Layer 11 of a small transformer language model trained on English Wikipedia (17 layers, counted from 0, width 64). Numbers have three digits each and are written without spaces.
In attention head 0, each number of a token's query is one row of weights dot the token's vector x. The head spreads its attention over the tokens so far by the softmax of query dot key.

Query weights of the head. A number n stands for (n - 500) times 0.0018.
q0: 493496499493488499498504496492498499485507504492498487506505501516502505487497513507504491515513492492496493497506509499494500501489503489497494495499509508491492507503484508508500483510508501
q1: 479481516512503483486513481502489520500514506500495491484495509511508495497501493499512487509503506507474485492502508502517506516481501505478494489499507492460480501497490497514496499521510481
q2: 480478523501520490499513484511510505486511518491508519490486513512518506491502493521507489507499504509486498488499491513499500530475522506484508496500524502448483498484503497517501498518494475
q3: 480487521503519484509525482507484487485508504485477530468506519510496499486492471499511486524504497506457507503479503511506519518471484530483499494511539491450484489504497489519482485540504468
q4: 494491499497512488507482517491535492491490501510506522518467492506505511514510515528488491511514509513509510484516492507472494508499528512484496503506514501480494513497488532497513518485474492
q5: 435455559519526495532515472506497537478516558478513508447490527529527530466500493491528477527487508500440482496470485519506522571458521548460482497509551493397473471476505497506480518553465485
q6: 528516487465520491482516504496460498482514479511495500509518489498526463470483456508481577483469498479483523502508518514490491454504463483546518490497460489567495474517518451501525481465528472
q7: 507507526502525522505511478514476505512526495491469513456533476513504479459534445510486580486468532475447533496473529522506505487481469505535503477498481515507462479520500462517519486484525472
q8: 457500566504538502503533481507500558474519477484466484436487520501520544477516478492522496492494486480419500499463495497516507553467495520454504478531531509420463485483492502524507483546507475
q9: 518476503525476498506474559483514486486477522507498536513477491510529494514505532517555482530535470523518486493509510466472479489486515500466487493487507494472493532503476511502492516512494499
q10: 526474483488507509485493491528494472521521547511505485550463506490472476539445547541492476465496504470539506470499456509500459516522535453528461518489475505552554489485506488459460485439496514
q11: 526459468513479492510487500542486470515511537500525545537482463522489428506498515538467491524497518535547496486506503497469491485535515489512502504458487490545503485502477470502485522459533454
q12: 453507476502499511528547492483506470509520499509494491505455574522503559494492517451522435515555497516471493507515490487496504559478507536413529465532543506433533488460474551480470526531492470
q13: 496521509536468500511472539495509477520454497472494521490532438480520517519552552518481502515581488502567461523531521496498507451545490531481525472476504508520477498483455506517509510482514518
q14: 400482548514538445493537502451485484479469478510498475428461534565544573508531530500519467516547455573474503505485489465497511528452550562447517465559527525370504481472468542541448471571480485
q15: 529443536492516506517497504505528532483553471506454501418480521572486503520434421491464470489507462529418489465504521533432522528445520588501506500551577557438413480533501551570485513529470478
q16: 574545547496571536483503495512476500526547496483479500489434482510481495479437512577523464533447428466461510398468483488508452448516447430514501467572495499597484481491459458479438490373556500
q17: 502445570504448592540408530467561586580525573471501431441510585427512447599548430513556598443508448542583467436477498482488540516477519512605473398513496565473556529520483494449495600493438515
q18: 370477536601485502642400491418588557397560544593401359318455588489586341515427296528640732492490323689341459387544685649520565395404421478649262477486384478316659304545460358460512493530323597
q19: 497552493371523478434553583463439471474454542458563549627441570607412602449401521409405354580589580426509659655637477460504511568520524393316624635578418537467592578563562559483411496443497524
q20: 597459418451388626437476509575454661448453405343585523523395518508691498482634547363422617562533516595639517582384461530550422515502494380477531672483407380573565508438411566465435703654555467
q21: 472476620483380564473585587572440644498554462345566512531385706631453433658667467347627669740520438458543726610479610357598593533459371398305456455655304396459688558607296375520367746433468376
q22: 658498461386422734476845792446408425597427624430497419390408618404247407786566613566483549561646695263860647644516652473431353350622513477499382356499439560568724523462350513272590480399576677
q23: 314296552486525418446620576609415483506624538477644758511386460385397328509493555522499478472667602501528736474573307475392524614535730619604719368424498695194531496685289415801419434787315250
q24: 273513555353622554895635565640570398306426614790139727490408541775368511447477393609283393579567382752381624477658540383293593463395314515309531482684523619595509738631492427461451609629580431
q25: 439587628475222844510256550383595523403442802558580468618480557474325347591623425392708555543446481406508596221457626475543537378455601646406556680545379760312377315530519522652494532303195402
q26: 334459619641448613539534428615230690238556598467343561529757245581668267688636370670502476473710564564534509560532571547406336450556403633597379683420618378805305077401338356605238506411507165
q27: 508281612445351734305631450618251403215578225857277446347644542567457587718524619714653474672153305537512342342353273596767506432723430393696639474661533544376541579631576315592432548526641646
q28: 412554645466438390520482812766622473468521556544440670339571373544774527760510492521623471465479492445643645671390413352622831505258353483647623591401415448358512599546476662080766666404467466
q29: 371204441322539601680527707351350704470485619419491693628267458473591492336550573490485595348650603218505468488343259386677101722650584615547446683494712647400657574586578336307514546528388598
q30: 426570534475570764667460432293570516414286534375451577256516469585422304498555615393540273484377598608656182765302648407502223422214617238378355600648186536545486613593328602678583316661625462
q31: 516636365804290574599212567545586288526267364617597598815608469438429513367410458540471491476378632525683386537460420481460485263720479635484579532249463683927487846535577424456482608405427389
q32: 478492504507507508514502496506510492488498512500497501486496515508495495494489500509505501501498501504497488502494491500498503515478490504500506490508515507495503505502507506507493499500501504
q33: 500494497498491503503505491495506488501507508510503491504484503510498501485482511505499493498499498499496500502506491506488501498501491496506507496508488503500518492491505505498498505497493505
q34: 495509480496500510499490497494506487511515499509497487496484511495503494496478503495502506492503508503495507493497498505497500499485502528515506521500494490493526487504494518488509513475462503
q35: 464492540503539483512505487508503513487503514507523521479490504518514493479509487515499496499490495528478490483503512500496506543477512504468496481505526507439469506496493501512501507530488472
q36: 528524471472469516490458519490507485525517473540505487537509464491475501514501506502506533480485516479516498508510497507489488454531487496552509499491454503580532523503512513484526501433507531
q37: 497489504511503497497482526481525481499499539522527508490493488506518505516472552515519488506504498498495504483519485491501489513503505499488506501524491526484516515495514514481494521487470514
q38: 461496572507541484528522448504474539464504508484463533435516550524523532469486465482505501495493481486425505508468494507500527542437486542450498501516552472401491470501500500521478463556479461
q39: 444511546524515485536493484495510533488498490498474492454495527517513537476482500477503489507517501498454488483478466512521537546473520555460499500494564493395470519492508517518498518559471480
q40: 518533482535455510523439520470521515514482456480500461541483497508509545547506555471500471490549465500541447490508489479532496484537516523475487503490514500484487506491488549483488512492493537
q41: 489484522456564539505537489530492471508531573524497513492527459484464420478481495578540553512416532460490502471465534542484467523466511430554496485509452537568487508483556421495502468435540498
q42: 557502468499504473470453501546476460528501517532542477493549518507496479505435515514468592473455551491512494507525530534530492467552438481587478539526442491591584495521559498433492541434498535
q43: 502471524479556503489575453533517461484575553529508510464482526512466471453480453535492490523435534511417537465504517558495483552475463491524508510526479497499518475479520458509511516489510439
q44: 502486529468572497476486525496487463496498564561531527477524477497512470503437514575565505503466500476490514444488496492509459516478507447531463510544442514534553492465530462479462464448508498
q45: 473474533484527521514557478502550479537494594517468546497480492506435457474525491585502479528474493492524553452509485460446474509530551474492531447493526522531456541465491484507530488487557455
q46: 459473508506547443528504536507454418472479598505522538522478463543514447454493584598517524524449507541514540475481492479483457519485507428521478477491432515546521518435549415457456451438577487
q47: 432445527527504527562582467494543466490512496500434475436461529515470543546525504450495509510536490518446520502459501499525513539483484495433528402513513503411514493526452484531558503547523445
q48: 537539532505503518489553534480513449520515528542497464445508448460467458487486514577537488420407490512533491475493545543459477455527503515622503452484500497568430489472557470449548449459474576
q49: 529471510448561451395627451567494600434478447462527436463513557492572480375417494541444473520475539505518532502505506597482516566445514430593537616502574408494445467487511507535482537761502527
q50: 485483534514489447518496496416543424432449543511501495491499560579441574555536507563445460545471463490476515584529582422531513451526405449375478482547460473481534600522522433513486431401483545
q51: 343398762558570234364451370472602547377447685490423386412673581536418599432394343610515630595517516559331681523612597537524494597404399469593289491520546485356658606583588375546496472627313543
q52: 436327468576433705415333244518610537628416702673513694215687624478688698680666678643676589285527476482653406567277651417383334572594536705602683475553575757503622684242582638271473564569373322
q53: 463342445441486532500586780496538240394608557576523518682607060454658392775378494472503416607575679349366432663529419614557578552513475692334331718426343516277530520621456576471680313342416375
q54: 632413548381528705516408436363569647543667668451361577497348376615447520561613324635247461587477553661493299437502474375437303423601501560367365434551567411566453425507438523598514491155696418
q55: 431286582565423384404465521390475464431460691172496435463494291570385429234838366703408482504377696447596483734420530480606671484387472737536645444293528437453241572443676409624571557418586442
q56: 550614361442470624562584540413277395462561485468403489456235714658439320451367338641445225512370525429544539371662559454368576412248674736697456637526493619387502167307442712384361368607400507
q57: 475683364344541306358526442571339464421565502543656746526215642473573432491624596305486444255738537582479515490718481547422479298701266428433695478622653367337405318703331584528647591173343245
q58: 607637875334568455574506249445487516612652571531459849670687462522196705650590552559427310413397420374468641582590460111609445634330640451687526482552504475521516287567444568484404297496455496
q59: 416518549613550442398487383413552398531464734448413569189529609599578678496341498655529263513455688439544369576449547578649473507539385664334652293748507477182584393383595597530415568352485319
q60: 566606691397741849617658389374707392359433495645459495659530592407734615597499805422358763486526465345310658358552605691406514476447620513317433617482664446349185414232708496458337532614605360
q61: 523438570383502761535410233517745470546553430315475720459274472400471632377515447523180764497351503604592255496494262645711562167480433529691564750209464454293735379488467655433667564579627431
q62: 318825625590458603809650634382444535538471627560345591405572582362269509152383528437611427395362647321702483479562499702818635567531344645475557263682490530442537304416648349403368687703513550
q63: 467524759282613447301536438480476377205020808447435494350403586480515568472281609651421504507828460335888605394570426596399304300436470209514428636478722570290439647661627566462376417432403586

Each question shows a short text with each token's key, already scaled and adjusted for position as the last token sees it. A number n stands for (n - 500) times 0.0011.

Then comes the last token's vector x. A number n stands for (n - 500) times 0.0075.

0 " |": 505511516504521513493508531478456457477507527554448523628384308449425582656522540603506496508276495486505521486503516527509488477502451500411626515646607697625386421430452514579637627362523575
1 "\n": 501506502499506506495487532473457457494488528558439520626367279403418579630543489587533489475294499500508514493504514523515472463502440508397621545651588673630367389440441550542631599365541554
2 "|": 512520509485530516462482537489451438483505508580424526633388378453352546715551602656563547500357500506508516492515513544538441451485401484357604508661596674611366406555469521568539598475570566
3 " ": 529511500479533508433449522512464436480494508597408566683407452482337526515600595513508585592288519519502500509539494549570401446461399444318524503614573575591382323526536587585314504476459510
4 " |": 493499497481529488452449500504463449506495492611421572659387458488365352538562532526619628476264510516505500517528486534560436463480392466358536518617587544589366416637544459481351499369401405
5 " Independent": 507495501488504466474455494504476469505496517549397582595401387432439333523630502437650748748418494489484491519504477493536455462460446453410521491554564526715486412516511649510455465402463434
x: 257337418522568547736602544370609585406476675741363428245510436481542591501277417435525498333512626349218484585462752542574431730441325481550370494822637387339452549530444424498657516566222727
Which token does the last token look at most, and with what share of its attention? 0 " |", with about 40%

0 "On": 495509504489497507502510540450489455471462536530449497702306258393402667736505599546517473487274494494517500499488519517498502475531455517420668527658624725550405363368449642548508640407403565
1 " February": 508518514492504538477517549476466441482482505566441477610423371403435662868479610549514397483413481490510507501497537525510481446499428509374621523599569624478418338381498759492340703383368631
2 " ": 524514499492524570435499580519441421509487533621414475559464439466524677777159647708462397512315483504514523485508551565532421415488400477324578540585541602521432401426430618526381416471413592
3 "5": 511522502489516527455496531494472475461503466593451490442511441495602494660298553589810329226434514518515506498513507537527458482477446512413501538524536637454445347663609429618373522350352745
4 ",": 498494493494513521492511529491441451488528506586454474570370518572491554691381619582503392441465501514521503511511514528522472439464407488360581509728549761670218320509358468438459678415446731
5 " ": 468473495482551532441455536502458453472502515569371547537475464629604578526427349636495505664333523522513502516539500558569375437424371468303540525627586659565258244660440431614312383440493620
x: 461426623348478350509665433391530720396422507596266430345433513418312481349641360528408416455369399289232503613544798582402499590462374483744673468668604426483384844400731454540376664642284578
To which token does the last token give the most attention? 4 ","

0 " ": 495509508496512503500496527458479460469496521536437539651349291427432575647559566565506485516304492489506508487504512525513472475496454517413624534641604672603367390479448494570562635415553589
1 "2": 507526517495528516481496537453458453455500495555428560638390352464433544699600507536557482496267488490506518483510523545523450471493427514381612530632610629585353401534469526508536657386524580
2 "7": 511526511490526516479499537455451458450501488563463548574439375504441483685578487506506501542371502511516514490510523542518462475494426519374592520605627687533375462588435589403602608367422762
3 "3": 500507500485535510479490535470445466454517496533456553565429418580435629540614447530374596581566504528517515500510511532519460472477439488380557478603581684661318369538330578367616484401536641
4 ",": 491486486473542512481498534463469461462519521551468553577431406620472707614610548641341583558417503525527501523513504534520462462496432504385608485628586688596343408499418505523592481348585508
5 "8": 482472479465552534450485549465457468461503492570412529462526432484424648636476271669504439656356503519522504519530515557528417446478393504353602514576539520547397405631395447501518448396372445
x: 430307567496571380277576244453668423385451475522441613163475537495350442404546468682747380440566586553335492494496627579473457824478404498558581450730664482383300833593522594686490496768274468
To which token does the last token give the most attention? 4 ","

0 " call": 500514497501506483520498523428491459454493530519393556673289249388610619518595580542551587455196499499513492480497504525503472491502451550408645588707578617664314435544482533550592574427551562
1 "ing": 505513502501509504502503537453470455468498529545435557663323271447507602627568574565560519428202498497506502487502515532505474482517441534402649549700604679633295448476505575573634621377549602
2 " a": 515518505493521517490488541451455452465506532542415544666325258420433605669579539612524453497263501506510506484507526542520447461498409529374667547702623698597326398477404559551598610416558556
3 " hold": 524507497500520513478454509448487449469443544508398514600398328444438569466646260726333479503302512512499498479498521532547397459443403504354606546579619619429388400654349510547377622656417421
4 "ing": 496509505492525520452467515495488447504479526558511550560471411528572440619501566827381465273214517516511500498527508540537430472491438529390572591522568475399337640376482723538416688425499471
5 " penalty": 480493497498532515469467505457503444505450549489462499620456347468500462430716483546249369604276509507505500490516519518519436444470445509372590559513595517313578521447262725457464677503529303
x: 344450540628632458550844550462733497561564672653322482139525482468331559493435440556559695409520491419395278494602601595558538507631111373647683591758712491479429414594623486630620620573616386
Which two tokens does the last token look at most, in order? 2 " a", 1 "ing"

0 " Lieutenant": 505513506502517487509495514457482462480499534510404495618376299329556562606480456660468599598312505497515511488504501505514480483474466497431645555649568593664369392446500483474600659477580536
1 " Edward": 496508490493538470506496517447477455474504493506388497579389373305643517537441393657518655674452539526522516496508496506507497495489483499458610584661527546661331459523551447434674595562590554
2 " Alan": 494501483494522479520505513455491474463501538510434484642347278385491632496495516435503554554313510520515501501499493498497508501516484511462635533682578718619352389447500519563637497355470524
3 " Green": 505492483486530502480486529448523484463490523507401484585353317346475729391441623591503534688473515524517502501507513518513478475506458510447596510588521556565549313541420426544477314403376410
4 ",": 494493486482521502497499525462475467467511519541448515636357310420444599656516571565517480451310501516514498510505510522515479475501447521420635530663599702592357382457447473542587632381544594
5 " who": 479476481481533510478484530445494464465506513538422504545437382464440646674536498578591463575296503520513493513520506534535432468495399529356670529681544583551334314574439528578483659409481529
x: 334211666361546512509760372423630493262477582613418421182484442497456505340647650550647375370487478567371442368503579434449484617307320609668633380613738354446253649672562449662574521739319523
To which token does the last token give the most attention? 4 ","

0 "\n": 499506509502507512497500538457466458480490532566437514643338274409382602716552589622520520510256496491504512490502518531512472465508431516392650541689595715627322407455438516594604623355538596
1 "|": 511526519492532523460485544477449435475511507590400527625374328436348551754540632680579568519335486487504525477512522554541429447481380487335633513678616711625368387606432503582556579391581572
2 " Majority": 510517502474527508458483524482463445475493536606454484623419392446207506626656651541452581587265502512517503509528513546541441457485416473345593502654571660518302369465520741605478606390464553
3 " |": 507522511474556527462480515522422432503541508564438524674396450497428412587291488659468454509259513529536534499528519537551444450452393456330589526643617628607325340431261582323537613369543551
4 " ": 501499499476544518441453524522447439500527523557386582594441389516545563612381462666526538611252526528517511511538510550561398445443406465319592557620542468677282293422391656503505592331705502
5 " |": 475477484468550517439456519516458439519513503586404561556512497593589416682399496641716343651233507525526506525544506548557422441468376493338592558590547387563370338638491619379472512275563440
x: 425507369344506406461706383555552539265425543591364533259435498619363515630526471236683292247532572537395456528500856483522523642425415527526721499852732455436259683407582522622640701507449500
Which token does the last token look at most, and with what share of its attention? 5 " |", with about 30%

0 "0": 496516523503523522489509551441447447446503523564432549685337251475412615734592568601484506440232486473500522471500531548512462467503421519370662522683675801582326395505433534552616637323533626
1 "1": 509535523490541519469490541462440441447504517574438550672363276533414619686579534583437554375268488486514530481512521552534447461482414492347632512651678827548335350515417542532585661243544627
2 "3": 514537521477548520461499527453470459437511521572454537556418295622505618720601635655371543522305507513525517503513508555536455472461427507355628521606641783518367430474397477687508727155518596
3 " ==": 502516505493533526468498527448480467472510537565438532519396325618459566744421581730551536669261513524528506497507520550530442470479391516347693540673618663548289390555380556631607690227500586
4 "\n": 502501504511503517476477528482477465509484544606390514480422256460619575631526480578512593492272514509501509493511518536530431462465410513348619609667526584614232354507514573633501670075568666
5 "\n": 496501503507500513472475524482470465505482544616390503570333230342405475694573617714494536538343504503501507489512514531531437448467404499354624594672551627676265409433450524609491652178464637
x: 519333504282395474514510480414683404231455631705424328303597394514496511397684622585621310169488536601268511386452653357479424742343315510733397653702660429576382679608530470604473621616327524
To which token does the last token give the most attention? 5 "\n"

0 "7": 500515520502521515495512546441456455449502525553436541665349259463443633707599559613460516506256491479504520476499524538506477475504435519385663531676646759600336414467444526548628635330524615
1 ".": 507526520490538520474505543461450438459496535577437534635393299514434659686606512611381555555256488498511520486507519548525453458487419500349638519678638768564323404499466553593614652358564640
2 "2": 534553533484560534448483536463457465436536506578388513483470369469416660534481483551489522551253497519529537479522523565544415456446377490315620495621565655612479324628224487503461557186280521
3 "6": 503528503445567515432469528492464460466541491622462473387495412481427578491341684522265527491327524549553528521555495559558430462464392506319583516581529646528283538761386565558615595253399674
4 " |": 481485472451555500452476514526451436508532545619483489534435456631408610436372688704238570621268498529528513548544488540547467456483409456341601488650561653631279503587441534572706510336516513
5 " ": 478488496484537496447436500524478455504505541575389630575428295539483504462579497836340460726350511514505499522531490529555390437427427452331579546523571429660421427480489441617545503287645273
x: 446354566256400444483625554498709535389512573689381364253521590511415381486704470520497284437344456368052426609357703501454541672406335490640372423755612492429370681441609655617409685539315565
To which token does the last token give the most attention? 0 "7"

0 " Edward": 517524511495521484523517523435505481458502523506430473619334281362548685523432559473445545585355506502524506491503496501487525502525491532469657545683557693597336403446500474532627487344448508
1 " Alan": 505513497496515487519508517448494476463498540510441491649330276402468624577512559528502533529288505508518500493499499504496502498516475520456651538685587713607334399448479512571612549369494541
2 " Green": 515508492495519502497494529426526481460481533499398487601318266323496713487463595622481563681407502521521499491499519517506478476507451529438644535632540573587464335521407457528481406404395456
3 ",": 499505495485522505499502527458475468464509523537446519635351302423443606661526569584509482476299506517517505502503511523512478476501447523420639531664600700604347393459439480562594622394543596
4 " who": 492495490482533512483490532440493465462506515535427510554422364460433635690542507588579482571284518529520500503515510534530439471497405531363674531683553598566322337556431535582502662404488541
5 " was": 480478479477534505480479525461487454470512523535439494556445364404441630700522553664495510534278504519515492518520509533539433469499407533376677529672556604613326405543416534484585642471514607
x: 337338541279528474415770350443684452345457717659453365185537506497386615505750608516675377330524523708256463401464604484393491677257437582675556507641646354438276554572534415671543465683349462
Which token does the last token look at most, and with what share of its attention? 3 ",", with about 30%

0 "s": 497512513494517508495503536440474456449497512536457562688327317468401606697589587574542497525259490485506512484505512532514476483516441535398639528676616697612310428437427548579550591452505611
1 " |": 508519512494527513490507535474454451473505525557448531665359317462407584691523569598527486530249500497513521492507515531515485474506440503400638515675622717637346416430456520577635627395525602
2 " ": 526522502485531519455462541501449426486504517581364571612410262372474599618506487584460485583310488507506515491523521550552395439453412476315605545610580552674352301478508610562532633388633562
3 " |": 502508496485534509458467525506434423515481508633401542587463383466521379578496356532628410495231511518510521504524518542541450445481392481340594556625606517603347397678629557390547657321384514
4 " ": 505501507501516516458456536537431437506489510570396644567473246389464445508634379572485304493487532512489509479518527530527411432459449478343537544463574398725450425455525785376641508370502525
5 " |": 489485496471522506450465534531412416522473500641437605580514315477523407518629324453600362358377495510497512509523514530526480434494425487346542535504635512574511515625651703352645543315327529
x: 534433441478423448378521293478677503319618643686428433256575587680374490558411572409646313362544635555185512453580785539469460591476363642688675556823675580282406685556548448636744629441352436
Which token does the last token look at most, and with what share of its attention? 1 " |", with about 30%

0 "tar": 504514507488512489507496522439495471462484537504479532686303252441390639639549574570508556492296497496521506494507501509500508490525480531445664517664615732591360421409406572549618583429517525
1 " B": 507536500479543485473466534448496449444484494480409578678302280418375750554469469525496586593391492502536525487519500508537454480494455514389655493593601588588434311501337615516560508563642381
2 "har": 495496480481515490458475541470498443503422469551510553623468525491527573802477555666689621434367502508511510517522512520534478477552465546439553541524517396366443585592787644408506546708574536
3 "wa": 497490485480523482487490511470497464458487486531504476536561399327684669628495514658526676477597502516520517521502500483521496501493497529437554565526510551428611493360550564371681562532695844
4 "na": 490492479464527485471482494481512462467517498547474429543483457333630599425443716807398501621362496515516500532514483507536478485462462495410550600564491551302629523457535452560499693505540752
5 " |": 494478475471527505482493524483460448479517530572436490645385317446445616646444571616524442572276491509504493531515503528532476463487429492386648528680617731567388340437460440585622604366571586
x: 465356559279532455482719413408679406278461664613436379246561520586328496492617674475715356308486605650218457415519693477417453786317388616748559501636678444439396666579556377553515577700292444
Which two tokens does the last token look at most, in order? 5 " |", 0 "tar"

0 " had": 491511516498515525487501546439478448463502520549434510650379341439441622695571622566499453541272484477496514474505525544521450466513412522367668539699592676531333382506438598515537636410563574
1 " great": 509523522499516529496501547426486457459504519540436519612384332435455645671632614632424453539264478487499508472501532547516440467506409547366665547681570617525326410497403569513514651387548573
2 " difficult": 525528520506517536491488555425469449462496514533413567583383339499473650667690507592465482444332491502500502462498543555520405448492387547338650535669574625514322398615331588487480608430596539
3 "y": 515528518484544533465473544444457459443527478525406611565402350538578538675486455590538466491330517531528519475516524558541411459461381563330598553600621656508357445616193559497459508385522644
4 " moving": 493495491499524510488488538435488461459496521531436539633334293438446630673534563541494520448252516525513496495513520542525443478517415559378673545695596653529265450548409576531552571433531558
5 " forward": 490486489503515503496488526442488463469492529521444530640319276426437608656573573556469506485284501507502497499505520527515454476505434544399666542684592657591296436482403582501587654394526573
x: 359290584330515482473693476405740427407516734638383341172532499473419556362644597564764433299476619673319430371478673459386433732372354531744435403644651353502384599590511410634579562701337436
Which token does the last token look at most, and with what share of its attention? 5 " forward", with about 30%

0 "s": 497512513494517508495503536441474457449498512536457561687327318468402605696589587573542497525260490485506512484505512532513476483516442535399638527675615696612311428437427547579550591453505610
1 " for": 506521513494516524489502546442470449465503523543434555625360337490429628738563562567504479557289485491504504481501523546518452468510414528370664521693595662637284422481391568546556631451506578
2 " the": 516523511488524528477495547450454452466505524554421526592377290433435602713576540586473499498279501506512511484507525549523442459496397520358663527671614708585344435509385591565544647396484563
3 " Tampa": 513513501479534516464474524440472463457488495550355506473475234288535448603686339536419616584494521528515494494505506536546416469432397504353575563539597635441381452620457504722366583392513575
4 " Bay": 491495480477495484484480509470509474474470454530451452465503288291430438694416435210368591580628502512506472518513479496545468493485471528422550471479606749352458495544550431694505554532580599
5 " Bu": 501496488504474478496491486489532463512439475523503430513459417268342464786281444455447511501510497494483471516509482483534496513515514514475566518547529515416385541415575422708439751761485519
x: 440298619422645482432413494368743576389468523666448406364520580742475661504331329583342333438375402769367581326289679576504429463443372508760597503234825612426371576555641393545320631501364389
To which token does the last token give the most attention? 0 "s"

0 " Go": 500515500489506487509500527439500466460465538521432495714278227360426629627556584565500547468291496501528501498500503505500503487524471524437651550675623734558350348466493572557526558417473586
1 "m": 508521490481522497457470547452503444454455493582448513655380254311392628584516578666490650298379493497525521487516517526525451481528444527396591533569609644414395366594711621500481452424464659
2 "me": 494489485488512485493476514491491428515442470522557519754438539508307559623601531625358331436646494505504487509513494484517499481542532470458521481549523508543366396206623549250563561615638342
3 "court": 493489475482512493491512512447536465479473498528566409661383581507338713493345822580343435614386501510523485527516486503520528497541494515436574483635474634404451470285403426544417458619328418
4 " Wood": 496477468487507478497494508441560481475455522510460424545324402329467615479235643464436520738313493493491472535512475494529481499513500524480600528634460540558248390481537410740434589644483459
5 ".": 497484483491517506495502527458473460472501536544425505637335275393438621693530556618503528516298498502503497510499513525516472468492435515400659544700600715617329387475446501565617663401552636
x: 469271573285502391412669478370683419257469735619465388283521428500411474452634680563710405239483601681297505401429626406403472738315353604740501484651667432500386663656516427588516565751330498
To which token does the last token give the most attention? 5 "."

0 ",": 501513519499518512500512540447465460456505525550433529650336277426405635697549550603515481498255492484505518481499517530504477472509434523397662528694612728625314384469430505585610613373526587
1 "5": 512537526497537540462503563443434449442504496590382550561422289377399622706517384600579447565256480487509531469507542568521425456486390506331646527649594613663335377583439521520588573332403558
2 "1": 518542524479563550442496573487399445428536489597407520475545425404385662525510333573386475654468500522520552477523535576525413453471392483320555490590541580696311419590422674376695411475345737
3 "7": 500514504456564529446485551495428456455543510581439478472513403428327737395570501650186405684587513537535530505534512549529434455471421465345570469572506580659363379498417625405716457410450546
4 " |": 485483475456554512456486523508449431502522553595461470583474451601469699491427530688221476763277500526527512547535498540542471450476423440356631477652581643570422396423473454501660612358533404
5 " ": 477488497484531504447449505528470444510497545562415582546520353546570527507524353754246437769300515513510502525533499531553402438422444443341589534523584444584457435402531469531574712360639371
x: 503379649304397465455672510504744503411510576681459386245454603513410415479678500545420306421323423399027456608353737512468506606438362543589369418752595452321348676429641625580387713575378558
To which token does the last token give the most attention? 1 "5"

0 " six": 493515515510516525489504537416462458450523521519422572607362392532514590622578578620354664720317486478487501463498533559521435477481400502349650521672598633672385532499234524407509588445441480
1 " first": 507526520508520515493484530423471459464519535530418560611375362536547587629608551631368690639293487487495508469504523552531424464476384513336669534694604639635346491516319495424524607355512448
2 " down": 512534526494541525468478530420489456467528510512415612593368380588627542645573653713357555633327505507513506481509529573536429460478413524382645544578593507567448578527295424407496637334594286
3 "s": 501511504484531527472490551440443437453509479551424559658335387437537526662415451502368422509380506522521512492516526552530440462490401543350604542657627669603211459458322569354418634521390642
4 " for": 498497496503518524481492545448474449473493536540426548615343293467422642751554553584504445531307516518508495490509522545520445462509412531369682530692593658636280430471387607552562638432471551
5 " the": 484483489484526525463482548462452452473508528556407522584365265408445612727564568591480481482302501517511494503524515549533436449491388521352667529667615713595358437496376618577529652378458573
x: 387330622266557464524683452368704382378549660672478396272487459502283648346683580544733444345488538636207491398523665378445398645349319626674497530631690377487369638591545386637663479644243462
Which two tokens does the last token look at most, in order? 5 " the", 4 " for"

0 " Gu": 500510501495501495517504528443492470459475528512432523696307232385450615657575528582517489495323497494515502493493511509497497487514471529440647547640626689561376362418485528571528601398484547
1 "jar": 504507494492497504488481529450521466466418478539487558634462265427486591738644418667575421358435479490504503495502514517522472486518491561429556547494583571401410341413640458553362558316442625
2 " |": 500518503482529501496506522491458460478527519557465521605405291418441618680476613603557517448362511510524521506507506514515504483497467506417623510630586700667444395347425474584661615341559632
3 " ": 521512499483525509462462529508463441490513522564368556554425281375521620604505532616489503528334513516504507500520511537548408448446428481345597542594542528711391291478483581588495700380607584
4 "3": 493497494471531508443463528502436442476495483617380538487508385428571423631515380564637398528283509527510509520533505556549422448453415485344557568569551476614353413679651525506545724368472611
5 ",": 498477478469523511472498540493427444471502497603456546484528476555543386629548383549506402609408492500511493531521508542519466436484418499366539509585597634637318524669581627404700472451359774
x: 649283508442554234301492284536740444273474626668492386268458706545476598461478429585662405446498686565278413448506683493384534630354484591503735388773568498471369593655487575660735541697294600
Which two tokens does the last token look at most, in order? 5 ",", 0 " Gu"

0 " part": 497506509502502504513499516433498479463506522507438552597339304431509550602507550643465524556253494487497501480498505524515458490492444545409639564644566586617290495472384504612548544425523498
1 " of": 503512505496514511493505533460470465469503527539436534623354303453463571654539554592498507489299499498507505489498516532506474479501449513420623534648599687605337440451448514596577609395543569
2 " the": 505513502492515515486497536460458462474502521545428532622362299431440550689560536577512513504323503504508506490504518534515464469499426511396635527652611690600362445466436546557561610400512537
3 " ": 529515501486529513457454527476483450472483508539389600574430263423459604627605394574426616607413517518500500489513509536550390446445412497332591538534607561533432390570422550634396579508589497
4 "4": 497498500487533509449461523466464450481464470576413593530494417503487431723644312561589635530369519523506501504517505541549403455467397486341564540535604515497424485723528502473373600466471454
5 "6": 495479493481524503475481523467455475456495479533473569503523485559526441612595355450481727695491502509505498514510497526529451475468432494386512492529614664565434566646397539416524450581381745
x: 351323647568534483522522316478576626405377684677456664380371756481405655276482348616639498468495563339245513579515711700538332681588438484595515550667520549360408718670484242743503524688228480
To which token does the last token give the most attention? 1 " of"

0 "6": 500513516501518513495508537451462462458503521544448540642368294472453596678579554589475516496290493481503516481501520533507480480502447515405636525647628721594356433466448524540607623350520599
1 "4": 507522513496523514490507538450461461457501520549445536640372298468456601682590556586464531501296496495511516487503521537510477478503442512399637527651624716594359435463452522530600621338518593
2 "7": 506521507489527513488504538452462461457504521546447537633371298476443596682591570599462517513308504511516514492505519537512475475501440516399635522646629729590363444481440520546614609353511610
3 " |": 499508496478535511477493526488454447482508535565461514605416349533419620632526514605419554542271510522521514512517508533528471466488432485380625494657618739594364405462429518579627638362530602
4 " ": 499500497483534504455449509513472450498502535559397583541455281477427571547546391711387497627339528521507501510526499529553397441433428461337601520551575527642418346469427496628525623346601389
5 "4": 491487488475530498442452503509442447501488486613417574514539429509481320621520234625559427618265499514509499532536491538553418445445422449341553551536575464534431488545532408502522649314511351
x: 466308676475594485369562247569735500398433534539405452197373642696425518419541372551589322408471592459253460666471746565630444693427380495542353542814701516384406812581597598655563604496291476
Which two tokens does the last token look at most, in order? 3 " |", 2 "7"